Layer 6 of a small transformer language model trained on English Wikipedia (11 layers, counted from 0, width 128).
Take only the direct path to the model's output, skipping the later layers: a vector added to the residual stream pushes a token's score in proportion to its dot product with that token's output vector.

Output vectors of the tokens that the questions are about. A number n stands for (n - 500) times 0.0024.
"v": 456,187,463,595,482,633,260,565,473,532,446,417,411,393,542,615,497,610,560,503,398,474,394,531,592,368,741,794,539,703,572,582,510,408,512,573,591,302,282,341,595,703,522,613,426,325,484,485,328,495,552,402,517,570,549,579,504,541,680,574,430,473,621,566,531,625,649,392,522,383,528,616,528,364,723,580,695,554,472,590,826,426,672,662,364,386,410,438,494,568,644,473,514,497,310,321,716,490,598,386,609,686,623,414,489,372,667,571,297,504,802,484,475,466,297,799,557,427,201,323,557,364,512,475,353,380,531,576
"ish": 615,465,416,521,519,584,554,437,446,683,613,597,661,567,461,427,562,596,422,243,400,639,530,621,495,485,616,511,411,535,516,368,619,324,586,697,458,360,712,688,401,557,551,454,282,805,466,600,537,412,326,433,398,762,297,808,504,528,684,433,561,424,621,622,403,208,374,292,500,685,247,603,344,441,415,595,799,582,583,649,479,686,643,425,792,486,387,361,500,436,733,421,520,661,411,612,459,482,461,398,262,359,629,624,600,500,248,415,267,622,500,448,316,413,472,623,497,375,230,548,373,387,383,226,517,327,304,537
" would": 507,607,581,555,430,672,519,463,542,472,647,583,728,642,356,538,369,847,532,507,470,416,427,413,663,554,169,562,440,400,291,520,361,563,500,694,277,555,317,624,642,411,534,491,489,449,366,427,576,231,315,525,334,680,620,500,455,431,577,435,469,592,673,418,588,478,750,575,289,468,430,312,607,581,511,475,529,628,311,546,539,486,352,789,598,292,610,565,496,676,478,328,546,333,318,684,599,165,570,503,457,597,386,442,275,700,475,628,368,497,504,348,492,488,421,558,391,557,306,349,477,569,504,462,457,504,416,561
"ach": 401,538,367,719,693,535,384,514,512,544,324,618,652,672,500,590,662,267,542,496,603,523,413,636,454,543,645,383,474,776,441,659,371,600,571,410,318,455,481,589,421,760,493,505,574,469,380,554,400,434,582,674,518,672,351,561,460,473,650,358,250,268,510,635,459,176,431,533,578,602,389,505,563,650,465,477,728,474,260,520,240,731,813,653,574,367,551,455,495,730,585,565,477,735,573,572,544,493,398,589,462,437,411,597,526,435,510,621,606,254,522,323,322,733,507,405,668,633,416,513,190,464,583,438,720,565,393,456
"old": 538,402,434,307,303,491,438,374,799,496,437,734,578,519,560,295,485,594,240,405,524,602,302,599,634,457,200,334,488,491,282,592,559,430,619,785,771,385,586,496,822,538,635,408,496,782,157,457,518,573,725,592,338,569,548,472,655,615,483,566,581,559,463,558,715,349,495,320,444,824,418,755,505,599,483,407,718,481,468,409,404,484,442,712,347,637,484,563,484,579,573,522,441,492,449,675,621,331,582,507,420,785,469,383,471,730,780,283,378,752,479,544,589,729,202,684,693,264,435,668,335,433,140,490,652,383,579,385
"que": 593,621,591,438,476,607,398,625,453,504,450,393,488,696,402,484,317,716,562,592,595,582,376,691,747,519,545,597,730,473,772,485,329,716,477,556,505,299,484,122,434,514,419,333,575,476,581,426,394,445,471,419,609,426,477,508,254,488,434,437,316,478,422,468,483,400,569,593,694,477,335,649,741,728,347,435,685,788,454,665,294,531,581,568,357,373,623,240,492,815,624,732,749,542,464,450,588,410,376,627,622,633,457,332,196,340,655,625,665,457,437,400,566,575,479,848,731,355,515,348,348,342,394,505,549,604,603,326
"in": 419,383,455,520,404,415,419,302,562,571,470,452,567,648,599,654,649,461,581,490,538,603,546,469,325,609,720,468,633,500,432,642,270,430,665,345,522,370,526,704,751,447,598,288,466,791,641,249,667,482,478,594,563,373,723,686,224,470,426,399,376,516,490,667,519,468,504,492,601,414,543,487,480,370,343,372,500,382,671,504,504,560,450,557,554,566,302,664,502,477,641,225,417,545,456,586,584,719,638,527,386,518,403,354,618,477,484,647,594,546,329,555,380,622,318,919,487,473,450,351,420,351,667,636,345,469,280,400
"î": 663,376,160,317,415,631,426,516,403,616,748,511,517,608,453,598,410,573,267,355,810,399,283,541,528,612,418,548,557,537,625,628,336,406,547,666,282,500,445,449,704,365,651,387,692,787,542,706,574,257,564,496,496,556,496,449,295,711,504,425,388,300,387,571,580,265,783,395,470,787,347,628,655,496,339,579,847,619,631,759,716,496,748,500,566,225,682,291,489,646,437,619,615,354,560,516,576,366,368,477,241,729,355,423,362,704,472,504,603,444,642,453,621,591,341,898,730,373,428,573,454,503,367,279,736,376,551,596
"'": 590,394,584,606,434,560,516,390,408,380,567,393,500,437,438,410,328,392,510,512,347,628,788,555,397,468,424,390,537,666,445,475,395,321,575,655,485,694,462,601,446,368,446,524,452,525,535,697,531,708,408,494,378,631,423,328,584,359,428,601,392,527,508,447,619,489,560,650,307,410,443,434,439,593,595,537,469,610,408,577,389,270,492,628,479,552,650,493,506,504,235,434,580,388,515,626,394,378,636,328,425,533,582,421,379,374,453,651,377,521,449,377,428,400,616,485,503,471,384,404,519,554,613,428,490,636,296,340
"ャ": 613,552,447,302,381,671,402,667,604,658,736,389,768,627,259,930,500,741,268,363,806,429,435,413,656,570,299,617,266,249,626,666,416,578,481,605,109,649,490,490,638,741,654,186,663,681,359,481,591,448,361,295,666,482,540,738,446,590,618,421,565,565,475,302,590,315,734,413,292,740,550,817,562,553,414,636,948,441,330,535,637,780,722,751,537,297,611,265,483,782,591,639,602,389,575,588,634,479,363,368,453,563,198,540,207,730,695,715,394,563,491,475,812,722,341,733,609,376,329,541,500,657,324,440,669,270,333,658
"ide": 319,518,528,382,396,400,698,320,392,698,511,460,504,634,412,624,550,691,333,226,638,550,261,570,272,454,741,599,392,267,496,385,350,207,454,592,573,461,567,670,683,454,464,363,743,284,471,744,683,592,517,484,437,492,543,369,397,405,488,485,506,395,586,556,304,339,663,558,593,746,484,573,604,677,500,631,696,476,410,491,252,425,485,578,439,185,391,732,494,505,687,357,528,158,579,299,950,390,535,487,508,642,448,403,476,592,455,324,654,539,568,579,467,519,511,658,638,314,739,554,401,771,528,419,442,631,435,272
" well": 429,812,345,520,257,447,555,566,500,349,616,658,530,576,356,725,426,569,459,388,664,455,524,479,525,639,468,557,240,226,635,794,332,344,419,765,331,808,360,485,630,471,494,361,439,413,362,635,462,380,362,522,461,600,496,609,484,636,432,442,558,484,337,207,310,280,534,173,420,612,533,615,598,388,325,600,574,633,578,668,500,791,398,554,449,339,504,293,492,706,708,567,670,454,644,584,709,364,300,524,362,450,508,649,544,528,570,563,540,547,525,395,600,491,377,505,465,520,429,418,450,473,300,500,504,544,427,383
"ology": 405,545,258,613,316,459,321,235,605,596,488,492,638,754,205,400,598,810,649,576,336,259,409,442,566,575,417,669,482,515,887,365,542,398,304,691,521,452,660,418,549,520,547,529,671,748,146,427,644,81,680,464,474,206,273,504,208,710,273,299,469,313,342,249,605,472,434,436,500,455,352,783,535,669,587,464,661,588,299,592,451,569,651,781,587,305,474,514,485,568,706,572,442,432,449,568,706,428,549,435,374,552,281,586,509,644,665,239,534,296,509,591,489,510,602,444,823,500,529,411,267,461,285,354,436,740,238,590
" election": 391,694,495,474,362,623,316,621,641,920,602,599,513,679,536,659,388,321,564,516,484,365,558,297,700,219,95,564,447,309,721,473,535,635,345,751,306,535,432,492,514,809,725,500,474,480,434,681,475,152,397,546,532,572,663,457,688,691,576,429,603,388,449,505,509,268,286,518,330,565,476,421,914,527,530,730,567,577,329,518,681,593,547,724,300,359,532,531,492,531,526,646,442,563,503,670,347,321,357,355,563,746,407,314,651,527,447,637,379,448,643,353,583,616,540,536,598,394,443,666,412,393,443,350,623,446,429,755
"ating": 601,297,359,647,626,619,351,375,301,577,830,470,740,590,249,764,692,524,509,579,504,517,463,530,494,559,402,581,512,355,457,587,646,657,557,898,415,821,598,500,468,631,700,343,466,471,291,386,595,542,569,758,512,246,480,551,122,640,564,258,358,612,522,524,402,412,381,463,560,617,419,654,601,610,637,404,875,630,452,527,509,520,724,411,267,172,524,518,492,574,509,340,575,568,752,354,792,350,551,571,685,557,469,416,672,500,382,771,374,492,631,382,402,645,339,636,768,752,622,699,530,467,347,219,614,643,327,509
" Ar": 440,485,376,530,632,619,402,488,573,489,572,453,473,637,396,552,389,554,666,485,417,408,452,443,582,523,524,442,368,428,461,582,446,510,491,503,424,375,513,394,452,349,540,520,711,414,440,618,461,396,475,386,617,534,435,500,667,545,545,401,456,429,479,568,573,620,430,585,394,429,584,542,527,488,385,409,447,584,570,588,557,607,687,414,550,425,475,439,501,453,536,549,434,517,560,460,480,557,468,457,582,534,540,534,513,420,496,490,529,617,411,389,606,526,548,362,554,453,524,578,500,429,467,559,625,387,512,519
"ap": 444,381,375,693,297,730,434,441,724,565,455,611,546,584,527,534,394,565,304,493,340,429,401,487,406,670,445,389,467,442,738,716,371,338,458,491,314,518,417,775,236,699,555,476,751,435,325,523,500,329,774,504,297,568,447,517,449,726,579,222,509,564,432,542,247,477,441,533,602,434,298,553,565,531,564,422,781,500,376,508,560,532,486,413,487,527,532,488,504,561,538,516,541,496,789,525,368,377,536,590,560,382,508,446,594,619,601,709,241,525,435,474,279,582,481,764,622,410,300,570,381,506,657,371,314,595,374,289
" education": 598,682,390,525,324,464,290,548,616,822,553,593,620,664,511,665,347,401,556,474,463,429,595,374,552,580,577,602,450,286,390,514,445,404,339,858,402,579,472,476,659,579,565,404,540,509,270,615,699,349,436,469,583,326,339,751,389,659,429,240,473,353,455,379,471,374,487,448,185,382,477,551,625,404,332,441,570,770,392,601,805,545,539,719,420,311,459,383,490,559,736,866,640,426,506,585,787,447,203,285,543,777,400,437,534,617,533,496,416,417,404,562,482,686,531,568,676,512,468,578,525,487,339,386,735,600,441,677
" years": 791,660,265,438,704,635,466,534,509,621,615,688,690,718,546,643,339,230,451,424,590,390,500,540,602,436,629,768,579,621,563,697,375,570,458,460,375,419,656,705,584,464,469,521,326,387,16,630,463,149,343,424,430,306,277,716,635,443,753,413,347,259,383,463,586,525,509,376,345,567,602,572,655,394,426,617,604,727,558,617,701,500,349,644,560,354,573,267,490,606,443,692,576,592,455,565,523,514,278,484,342,652,389,376,591,405,387,492,418,523,591,560,618,402,539,389,559,470,364,344,311,516,215,449,746,642,333,708
"ler": 475,590,354,442,532,467,248,386,401,465,611,812,646,477,349,398,521,282,222,496,706,447,386,520,549,652,425,708,380,541,648,651,500,258,326,566,553,553,421,632,638,541,638,316,667,624,611,504,445,419,391,516,551,512,652,588,415,541,409,451,453,770,461,523,435,370,440,357,515,827,642,490,621,416,450,484,679,392,659,539,641,724,530,573,514,392,519,400,504,474,666,548,472,334,284,338,416,424,814,668,484,653,345,497,365,644,715,332,224,312,504,622,405,688,560,784,179,526,407,478,299,568,393,594,784,426,362,714

Each question shows what one neuron of this layer's MLP adds at an activation of 1. A number n stands for (n - 500) times 0.0016.

n164: 342,522,430,437,464,451,479,458,489,314,418,568,619,556,457,537,535,417,608,470,481,462,477,418,434,550,390,521,441,564,340,450,564,408,454,441,402,735,458,492,540,485,565,411,611,524,575,549,565,541,563,579,695,488,424,508,674,562,560,545,592,640,389,635,555,413,481,452,635,530,407,527,548,542,587,433,709,377,464,545,585,492,452,261,551,531,473,570,321,630,479,500,627,554,495,480,576,517,633,439,603,608,482,492,510,481,510,289,390,322,573,376,597,579,378,548,553,548,377,495,573,399,449,339,479,638,573,516
Which three tokens does it push up most, strongest first? "ating", "ler", "old"

n253: 540,420,639,478,451,412,519,500,547,540,262,472,411,436,383,625,491,513,479,508,670,521,537,480,470,346,513,579,718,553,545,525,489,453,479,386,554,454,532,545,508,548,462,434,546,647,403,463,611,601,552,438,526,574,516,629,454,519,505,439,422,459,575,467,383,444,681,564,399,645,586,589,419,681,528,525,507,532,594,481,344,580,358,534,475,652,500,603,343,616,708,602,455,566,345,592,589,491,536,541,515,597,424,531,470,416,452,331,452,355,581,542,494,571,562,503,503,541,320,280,671,585,389,433,582,514,372,360
Pushed down most: " Ar"

n173: 517,550,535,552,422,428,439,384,385,418,484,571,553,601,380,426,543,565,517,679,577,656,434,645,565,539,604,668,442,530,423,434,487,406,654,617,544,513,500,480,487,392,344,440,300,505,548,430,450,571,547,479,500,480,407,413,439,520,533,450,422,532,580,539,471,573,493,473,540,514,417,425,559,604,381,537,658,452,422,626,497,500,513,713,471,430,429,588,630,619,342,500,408,569,411,273,487,611,342,741,571,436,445,429,366,527,471,442,515,484,412,706,600,537,433,472,538,601,409,442,437,547,406,593,434,548,472,634
Pushed down most: " election"

n50: 434,593,601,546,457,358,500,601,592,516,521,608,607,380,498,435,570,395,466,603,631,515,629,495,677,452,623,566,428,448,474,405,430,581,406,559,453,446,527,419,521,565,487,378,502,549,536,600,565,611,515,470,474,586,495,458,473,448,653,412,735,560,413,554,414,450,514,459,539,486,437,464,516,381,397,482,810,500,510,564,469,391,469,552,589,563,466,453,540,451,351,505,424,438,568,473,497,570,527,343,806,477,593,417,565,461,536,382,591,391,401,645,510,538,430,626,347,528,607,482,535,387,382,587,440,523,573,385
Pushed down most: "ology"

n21: 458,505,343,543,589,500,484,543,650,520,489,592,415,480,389,451,563,453,533,716,519,396,466,498,397,583,526,319,484,636,498,448,464,461,403,563,444,603,451,695,519,489,460,412,503,420,618,363,523,416,573,653,615,566,407,519,606,513,469,497,420,377,320,562,293,439,531,591,490,526,428,717,296,412,436,574,411,471,460,408,546,373,530,667,632,613,486,470,387,497,442,634,503,697,461,454,645,514,590,434,558,611,506,460,550,470,681,529,413,387,409,390,422,587,422,436,539,462,480,312,401,473,445,552,605,516,435,500
Which two tokens does it push up most, strongest first? "ach", "ology"

n189: 456,472,511,675,589,546,617,468,545,366,616,538,562,410,439,489,466,567,497,555,604,562,500,363,524,608,313,615,511,522,350,737,472,217,637,427,481,284,482,408,458,588,589,491,475,466,380,697,431,552,506,528,584,229,291,525,542,448,559,415,542,375,492,508,422,402,624,497,553,540,661,634,437,414,668,412,615,560,461,528,489,474,540,356,386,524,451,466,471,568,544,514,642,410,428,408,528,539,487,511,500,526,388,386,382,422,393,465,446,526,561,451,543,421,629,542,586,582,449,429,642,596,500,476,432,565,594,390
Pushed down most: " election"

n46: 445,500,519,530,408,516,465,637,314,670,503,483,508,532,406,414,515,521,419,571,533,374,564,528,328,414,611,560,586,537,485,560,611,302,574,476,452,511,506,584,500,601,503,458,537,600,372,477,469,452,467,505,457,236,440,575,364,588,529,533,644,585,433,560,663,307,606,555,422,541,578,763,583,422,568,364,265,415,476,454,473,520,550,438,518,509,571,417,500,579,415,472,542,585,396,561,562,373,487,696,479,542,424,286,650,534,462,568,460,409,614,564,564,410,522,371,487,679,440,492,649,615,529,544,625,585,547,429
Pushed down most: " Ar"

n15: 370,348,452,474,587,580,437,489,528,412,585,461,604,497,522,562,513,660,525,737,364,455,566,573,398,679,370,450,459,545,597,488,452,644,309,486,388,576,429,382,509,354,671,516,348,455,476,524,450,543,503,515,470,594,402,311,481,606,578,500,673,442,466,649,410,536,557,527,539,508,525,571,479,422,421,554,568,579,517,573,459,451,485,352,289,494,394,336,424,514,403,548,555,486,331,466,666,447,584,470,617,465,380,555,687,530,328,585,599,290,401,509,485,544,704,456,483,468,398,609,305,638,463,688,303,538,492,518
Which of these tokens does it push up most? "ating"

n171: 369,510,604,306,305,616,494,546,443,582,550,394,533,518,546,468,644,511,451,453,614,604,577,636,537,576,426,579,489,544,633,229,416,404,429,566,572,472,449,541,368,395,387,494,572,339,595,617,645,379,452,494,671,527,514,486,587,456,332,451,527,460,436,392,441,541,580,370,732,425,500,339,506,486,383,442,364,322,410,423,412,385,546,544,508,527,603,572,622,473,525,573,357,483,523,356,492,479,438,319,592,598,645,509,520,488,516,585,492,465,463,532,349,557,424,350,635,471,474,614,539,608,420,549,655,431,345,619
Which two tokens does it push up most, strongest first? "ide", " election"

n42: 625,425,526,621,584,434,475,414,382,823,609,626,589,376,473,517,462,416,414,541,480,628,671,495,463,536,297,559,477,541,521,557,612,399,558,590,605,404,374,546,509,575,623,537,506,239,497,704,495,530,579,624,476,627,495,456,614,503,408,440,539,535,567,531,570,462,650,681,530,585,503,529,463,461,450,558,508,495,642,458,491,465,552,552,443,422,480,534,666,484,530,430,711,371,535,461,657,539,586,474,473,585,613,583,511,506,697,538,590,588,492,624,439,472,622,317,430,469,461,697,646,554,429,503,415,454,519,287
Which of these tokens does it push up most? "ide"

n309: 495,457,429,522,521,538,481,316,500,563,353,649,348,625,479,447,445,407,468,486,609,487,554,423,645,508,438,525,328,452,694,466,376,364,449,538,606,408,603,430,508,668,539,473,413,511,472,437,387,511,380,472,413,617,442,473,553,554,511,593,518,460,467,636,400,474,448,534,360,547,418,486,438,445,580,613,489,594,574,503,305,657,701,454,549,539,330,373,754,476,440,414,491,384,589,597,442,532,577,508,530,561,596,535,536,215,521,588,365,396,558,707,500,411,426,383,410,385,586,475,597,327,492,444,514,360,511,567
Which two tokens does it push up most, strongest first? "ish", " election"

n1: 508,615,544,361,303,469,483,654,466,616,568,367,478,350,631,372,608,717,503,470,589,563,324,600,509,540,528,437,509,417,664,535,500,479,372,528,472,503,430,528,509,368,435,472,596,616,517,612,481,584,388,548,470,656,481,674,314,425,423,509,354,516,390,552,717,600,472,381,503,487,536,351,555,455,627,424,504,583,548,428,448,515,506,644,479,577,423,360,593,581,425,728,428,497,391,346,528,743,552,378,553,463,401,497,475,441,599,536,603,479,383,468,471,572,518,506,560,763,513,419,528,422,328,488,419,410,385,454
Which of these tokens does it push up most? "que"

n238: 594,598,430,490,461,449,602,448,371,527,432,579,309,472,515,567,480,465,540,391,431,470,559,524,694,321,492,482,543,536,507,497,594,535,388,571,469,479,662,497,481,510,667,477,472,457,436,581,396,449,344,557,527,498,470,469,698,433,432,428,653,428,580,292,508,406,444,513,230,556,503,489,479,437,554,548,536,452,578,458,526,516,629,619,466,494,478,380,445,640,490,524,474,385,538,367,330,670,573,444,531,392,453,588,665,395,542,480,457,541,338,537,492,326,347,469,457,524,517,542,445,347,528,629,567,373,450,608
Which three tokens does it push up most, strongest first? " election", " years", "ish"

n184: 629,452,580,486,642,395,486,591,441,506,591,449,461,481,492,450,581,522,650,563,579,371,662,497,421,601,404,590,512,602,543,482,530,262,617,542,400,593,497,548,432,506,364,376,506,524,693,416,332,367,643,578,403,541,500,503,587,554,673,400,522,580,597,410,506,380,570,447,506,544,380,598,444,598,356,348,592,396,627,591,441,448,530,557,554,332,575,464,466,449,401,467,535,474,752,398,546,423,583,648,308,497,668,747,546,649,394,413,545,482,561,334,569,301,560,591,525,697,628,629,486,477,483,562,548,476,520,637
Which three tokens does it push up most, strongest first? "î", "ating", "ish"

n264: 573,611,532,487,391,487,415,550,472,536,604,426,568,698,409,554,576,452,573,421,433,533,351,549,394,497,497,392,572,572,476,492,546,735,612,526,477,479,534,564,623,482,558,422,422,594,452,495,560,590,492,623,508,654,465,505,565,583,556,473,525,681,526,606,647,530,367,449,608,486,409,508,417,379,525,500,543,444,487,521,726,365,392,611,422,280,412,540,348,551,546,511,433,461,647,408,500,405,480,401,643,529,309,614,419,413,488,406,536,420,508,314,408,487,375,580,457,500,674,524,432,577,556,673,461,497,378,492
Which two tokens does it push up most, strongest first? "ating", "in"

n6: 505,550,625,633,422,486,486,349,701,580,577,470,508,524,505,598,424,549,576,624,443,623,564,487,444,449,387,306,532,494,547,408,732,620,491,646,567,440,397,489,463,469,401,379,562,532,323,518,441,636,592,628,488,543,495,548,630,648,555,465,500,551,447,420,469,459,588,564,410,444,393,512,677,551,432,503,559,447,407,454,589,536,564,773,431,549,683,590,400,600,503,470,550,569,471,470,537,597,636,494,321,464,652,566,365,719,367,596,644,378,491,279,544,526,424,423,579,667,388,391,562,468,591,485,386,454,645,469
Which of these tokens does it push up most? " would"

n107: 536,237,542,571,425,523,413,483,348,568,469,546,591,690,497,623,346,571,452,648,440,606,520,516,568,521,733,547,605,451,445,658,461,467,594,396,372,571,500,400,524,425,583,451,526,621,627,528,478,364,491,403,491,436,716,395,525,558,577,617,494,514,622,491,417,466,613,467,424,650,375,521,470,391,411,473,451,448,509,577,476,540,536,454,407,563,355,506,419,468,413,672,373,338,595,707,450,437,574,575,535,430,540,727,684,582,417,363,494,602,527,406,488,339,628,583,611,401,519,422,423,607,534,417,598,242,355,348
Which of these tokens does it push up most? "î"

n125: 516,574,598,558,506,554,460,464,163,651,530,458,653,587,525,559,545,467,470,587,561,489,644,623,620,483,565,410,597,452,415,640,400,506,544,329,557,503,475,352,576,605,615,506,457,686,444,398,500,508,584,465,404,405,586,540,482,489,417,389,475,332,264,433,384,652,384,585,605,649,653,577,503,537,635,411,520,444,463,526,448,306,488,607,669,525,506,497,443,376,418,320,538,427,527,503,555,491,519,588,701,511,619,591,360,441,308,461,579,657,514,538,548,439,500,631,481,491,410,558,468,459,377,615,576,313,383,462
Which of these tokens does it push up most? "in"

n75: 481,447,632,426,500,511,480,505,620,497,470,396,423,445,555,523,395,445,555,521,517,506,514,717,541,634,589,486,471,506,683,459,274,603,509,408,444,376,653,600,590,387,543,478,551,497,582,411,508,693,552,643,464,668,585,489,424,514,415,529,607,661,486,549,411,278,635,585,508,533,525,494,468,586,491,526,492,419,426,500,480,557,532,651,327,257,539,562,290,550,399,607,652,534,666,485,494,476,272,526,494,518,350,198,486,497,605,422,397,617,709,597,394,483,435,491,442,567,497,515,400,462,600,623,570,610,511,497
Which two tokens does it push up most, strongest first? "que", "ide"

n76: 480,570,547,530,361,393,349,641,562,548,427,538,605,640,631,648,385,585,567,424,371,459,399,475,603,563,518,342,432,400,449,475,472,646,430,633,404,411,371,603,482,363,567,414,440,525,720,453,503,396,405,430,386,640,383,644,759,586,579,469,645,445,706,546,424,378,686,593,485,443,500,447,342,313,475,519,600,450,527,286,650,599,590,472,554,614,497,450,520,633,601,393,664,361,519,303,436,374,456,503,553,528,642,621,650,409,562,494,604,449,533,497,588,369,463,500,465,500,553,463,576,472,588,647,369,500,588,751
Which of these tokens does it push up most? " would"

n239: 455,390,327,617,509,550,571,541,540,324,517,447,567,308,492,524,423,526,477,528,730,425,330,623,646,582,544,433,470,526,624,484,448,442,643,539,292,395,497,257,652,626,441,567,445,503,530,395,599,458,562,452,369,503,500,418,605,440,580,649,409,497,466,661,599,544,624,470,556,578,464,552,579,449,564,470,507,630,580,524,392,430,656,401,488,554,595,454,714,672,257,431,562,466,481,514,519,392,492,492,552,461,402,548,410,475,540,389,508,486,455,391,431,565,583,549,426,500,507,495,431,527,526,477,578,587,541,403
Pushed down most: " education"

n312: 427,568,478,497,673,515,528,325,435,761,508,473,573,494,377,457,284,576,482,519,590,564,420,471,514,612,556,516,412,334,488,543,411,478,618,464,417,378,646,553,457,371,639,396,466,460,473,565,457,443,566,413,552,547,465,505,694,521,543,666,444,465,492,550,592,668,430,543,497,388,611,554,417,434,437,347,326,577,656,529,505,657,497,533,537,540,670,503,631,462,322,500,273,469,530,617,560,657,439,406,500,510,482,583,586,497,348,482,349,522,445,443,617,423,432,494,490,457,556,588,447,420,375,475,456,492,487,521
Which three tokens does it push up most, strongest first? " Ar", " years", "ish"

n162: 518,508,459,361,491,472,433,581,530,625,530,462,475,414,364,567,478,478,530,334,494,703,606,500,559,455,547,577,587,555,505,480,584,582,466,403,416,603,603,583,373,494,486,556,455,544,477,385,587,378,483,381,637,591,645,480,646,706,650,465,439,424,391,480,568,556,457,474,274,462,382,610,264,497,535,407,602,511,599,629,744,229,462,606,526,469,503,427,541,514,386,556,481,389,368,533,483,485,691,488,460,414,541,467,657,500,266,572,558,473,443,480,512,471,482,466,489,538,534,321,602,621,312,405,425,390,431,549
Which two tokens does it push up most, strongest first? " years", "ish"

n19: 590,475,581,421,434,681,556,474,523,593,562,576,589,433,347,533,539,474,451,373,541,455,556,706,370,443,471,391,439,648,447,538,436,489,461,571,519,538,431,602,464,644,392,548,500,500,633,641,645,481,341,530,378,387,463,444,706,633,456,467,523,365,337,394,448,575,645,489,451,449,359,433,511,495,486,600,537,598,481,710,358,602,636,363,626,477,652,406,518,445,657,373,467,622,486,532,451,500,482,569,565,614,597,537,487,531,442,416,598,523,451,328,430,555,338,529,474,577,460,516,473,467,576,442,694,484,442,514
Which of these tokens does it push up most? "ish"

n226: 519,573,566,450,441,331,497,378,622,381,338,348,598,434,363,437,334,523,427,680,521,554,391,730,417,628,597,623,530,489,462,553,437,677,647,452,517,465,466,361,533,311,383,564,379,673,512,485,297,480,562,585,586,564,567,777,331,486,399,464,484,391,566,550,409,476,526,664,550,417,652,515,725,445,518,503,593,543,393,515,515,540,560,376,571,465,482,464,707,531,486,518,539,629,346,404,538,522,424,536,471,489,441,405,439,431,464,543,463,463,518,548,578,683,726,554,545,402,409,461,474,450,381,682,457,358,441,509
Which two tokens does it push up most, strongest first? "que", "in"

n201: 531,618,563,531,464,546,555,540,503,453,593,451,564,476,335,622,590,302,479,546,672,419,462,443,664,381,538,609,509,505,539,587,360,365,308,332,481,592,366,460,576,516,414,448,442,582,503,474,500,516,393,400,570,589,607,610,604,372,500,506,515,524,582,410,430,443,537,477,513,498,454,454,457,517,572,509,488,568,528,497,663,471,591,690,549,626,457,540,420,362,410,616,408,372,609,470,406,649,473,619,639,459,565,444,536,595,656,400,511,550,305,229,374,607,428,404,535,667,385,633,433,458,397,485,459,418,425,264
Pushed down most: "ology"

n223: 690,517,354,484,434,480,510,663,592,462,595,656,515,500,468,529,442,567,542,330,636,585,520,548,636,459,366,469,624,543,507,476,776,412,537,518,449,500,464,425,592,518,505,443,457,651,545,454,401,637,463,363,478,639,443,510,425,444,510,442,544,337,467,521,334,585,631,460,532,588,542,545,596,583,393,479,422,576,549,510,607,495,529,374,519,325,616,413,449,611,622,651,520,563,621,280,578,359,592,395,351,557,494,478,505,519,541,492,396,587,531,473,495,479,463,393,418,524,521,516,484,534,452,600,434,392,592,508
Which two tokens does it push up most, strongest first? "î", "ャ"

n136: 562,322,707,457,442,506,500,429,581,612,346,542,564,441,511,585,616,517,577,407,544,506,503,468,396,437,461,456,421,553,709,471,470,744,595,337,543,625,614,601,567,301,488,497,534,633,305,644,607,466,325,431,334,582,645,440,559,616,592,482,423,481,654,407,624,443,451,683,605,500,617,444,533,373,575,340,448,317,434,459,439,485,541,422,575,640,509,358,545,559,576,407,688,376,413,521,411,580,605,524,566,442,390,524,563,563,319,419,452,548,399,550,491,535,461,462,503,679,513,336,538,623,503,512,619,471,472,430
Which of these tokens does it push up most? "in"

n185: 693,390,328,562,601,559,465,325,512,579,568,613,463,628,570,492,602,466,549,537,538,474,399,385,571,543,524,563,539,402,528,505,569,553,613,582,468,424,419,568,762,370,427,610,575,575,611,506,459,521,713,440,557,462,354,457,384,465,552,610,486,448,473,511,519,411,613,422,567,568,495,564,556,362,556,383,541,460,570,699,525,517,472,514,591,468,531,730,315,492,505,342,425,569,486,480,440,407,440,536,273,510,421,506,489,637,419,390,370,353,527,475,494,328,567,447,328,483,557,610,346,481,434,491,487,555,605,434
Which of these tokens does it push up most? "î"

n65: 347,483,492,443,388,591,455,483,229,478,602,674,436,478,581,511,537,453,594,398,453,532,651,648,559,633,400,624,566,626,521,406,321,606,554,425,487,352,376,428,641,386,513,497,434,561,431,283,598,538,456,389,589,619,445,612,660,535,510,482,418,362,518,518,461,566,445,434,498,433,602,582,513,523,607,445,450,470,469,484,404,554,590,556,459,569,422,508,372,447,503,626,600,545,444,508,518,560,582,608,464,481,586,476,673,535,452,527,435,406,685,648,638,425,508,508,423,448,521,510,469,495,387,511,432,565,562,414
Which three tokens does it push up most, strongest first? "v", " years", "in"

n203: 514,462,683,515,559,425,460,614,465,497,311,643,370,588,511,452,516,424,550,558,453,310,543,376,433,503,523,474,446,412,421,272,509,530,468,534,336,409,463,455,438,434,421,410,604,515,679,567,578,406,559,439,534,412,584,607,609,612,548,536,447,503,370,544,512,494,768,497,576,458,432,413,383,340,388,578,258,423,541,506,530,568,437,612,418,286,594,368,469,620,640,518,639,594,567,481,558,438,626,509,570,519,546,454,674,578,443,211,494,405,585,536,536,512,476,535,677,408,433,571,254,399,480,387,397,503,661,553
Which two tokens does it push up most, strongest first? " education", " election"

n78: 495,456,581,582,551,420,494,532,436,438,574,306,552,527,608,589,544,492,749,585,531,495,547,406,312,545,368,494,526,390,466,566,627,317,404,522,619,466,365,620,463,303,508,345,439,474,549,541,675,525,517,672,488,609,443,478,340,312,476,603,497,532,475,517,520,453,435,448,392,475,389,353,422,475,567,526,481,448,380,554,574,453,578,395,450,515,435,610,356,500,392,606,653,547,316,440,666,575,508,322,623,420,500,536,397,587,653,495,437,500,649,543,282,418,416,662,383,357,495,603,525,509,571,488,420,574,350,483
Which of these tokens does it push up most? "'"

n288: 424,486,274,428,503,497,546,428,490,605,336,608,564,500,455,657,504,512,361,740,443,671,448,567,459,747,549,551,744,598,538,615,745,442,510,485,506,364,480,549,548,522,525,407,655,465,587,641,485,411,490,387,543,348,458,373,611,463,633,522,383,274,534,548,632,315,615,349,370,525,467,510,423,604,556,468,361,377,534,351,376,474,784,731,611,361,562,606,463,611,528,441,476,466,304,473,437,537,597,462,606,477,458,527,677,717,308,466,429,559,472,448,581,643,565,463,449,449,416,452,390,389,411,500,488,637,539,494
Which two tokens does it push up most, strongest first? "ach", "ology"

n241: 511,594,564,730,642,536,556,227,576,443,405,467,346,448,601,523,557,579,664,607,684,591,472,553,441,596,639,509,552,445,484,638,654,526,522,542,483,448,457,517,471,324,403,394,652,430,570,470,476,411,609,483,592,484,612,379,494,483,418,564,497,554,525,437,275,497,563,247,544,617,484,471,518,528,568,529,414,625,503,661,391,336,482,426,556,466,337,477,578,492,603,447,673,311,415,663,554,406,571,425,277,628,459,629,520,471,433,403,506,494,466,389,535,451,468,571,481,529,387,451,472,601,547,482,324,468,486,428
Pushed down most: " election"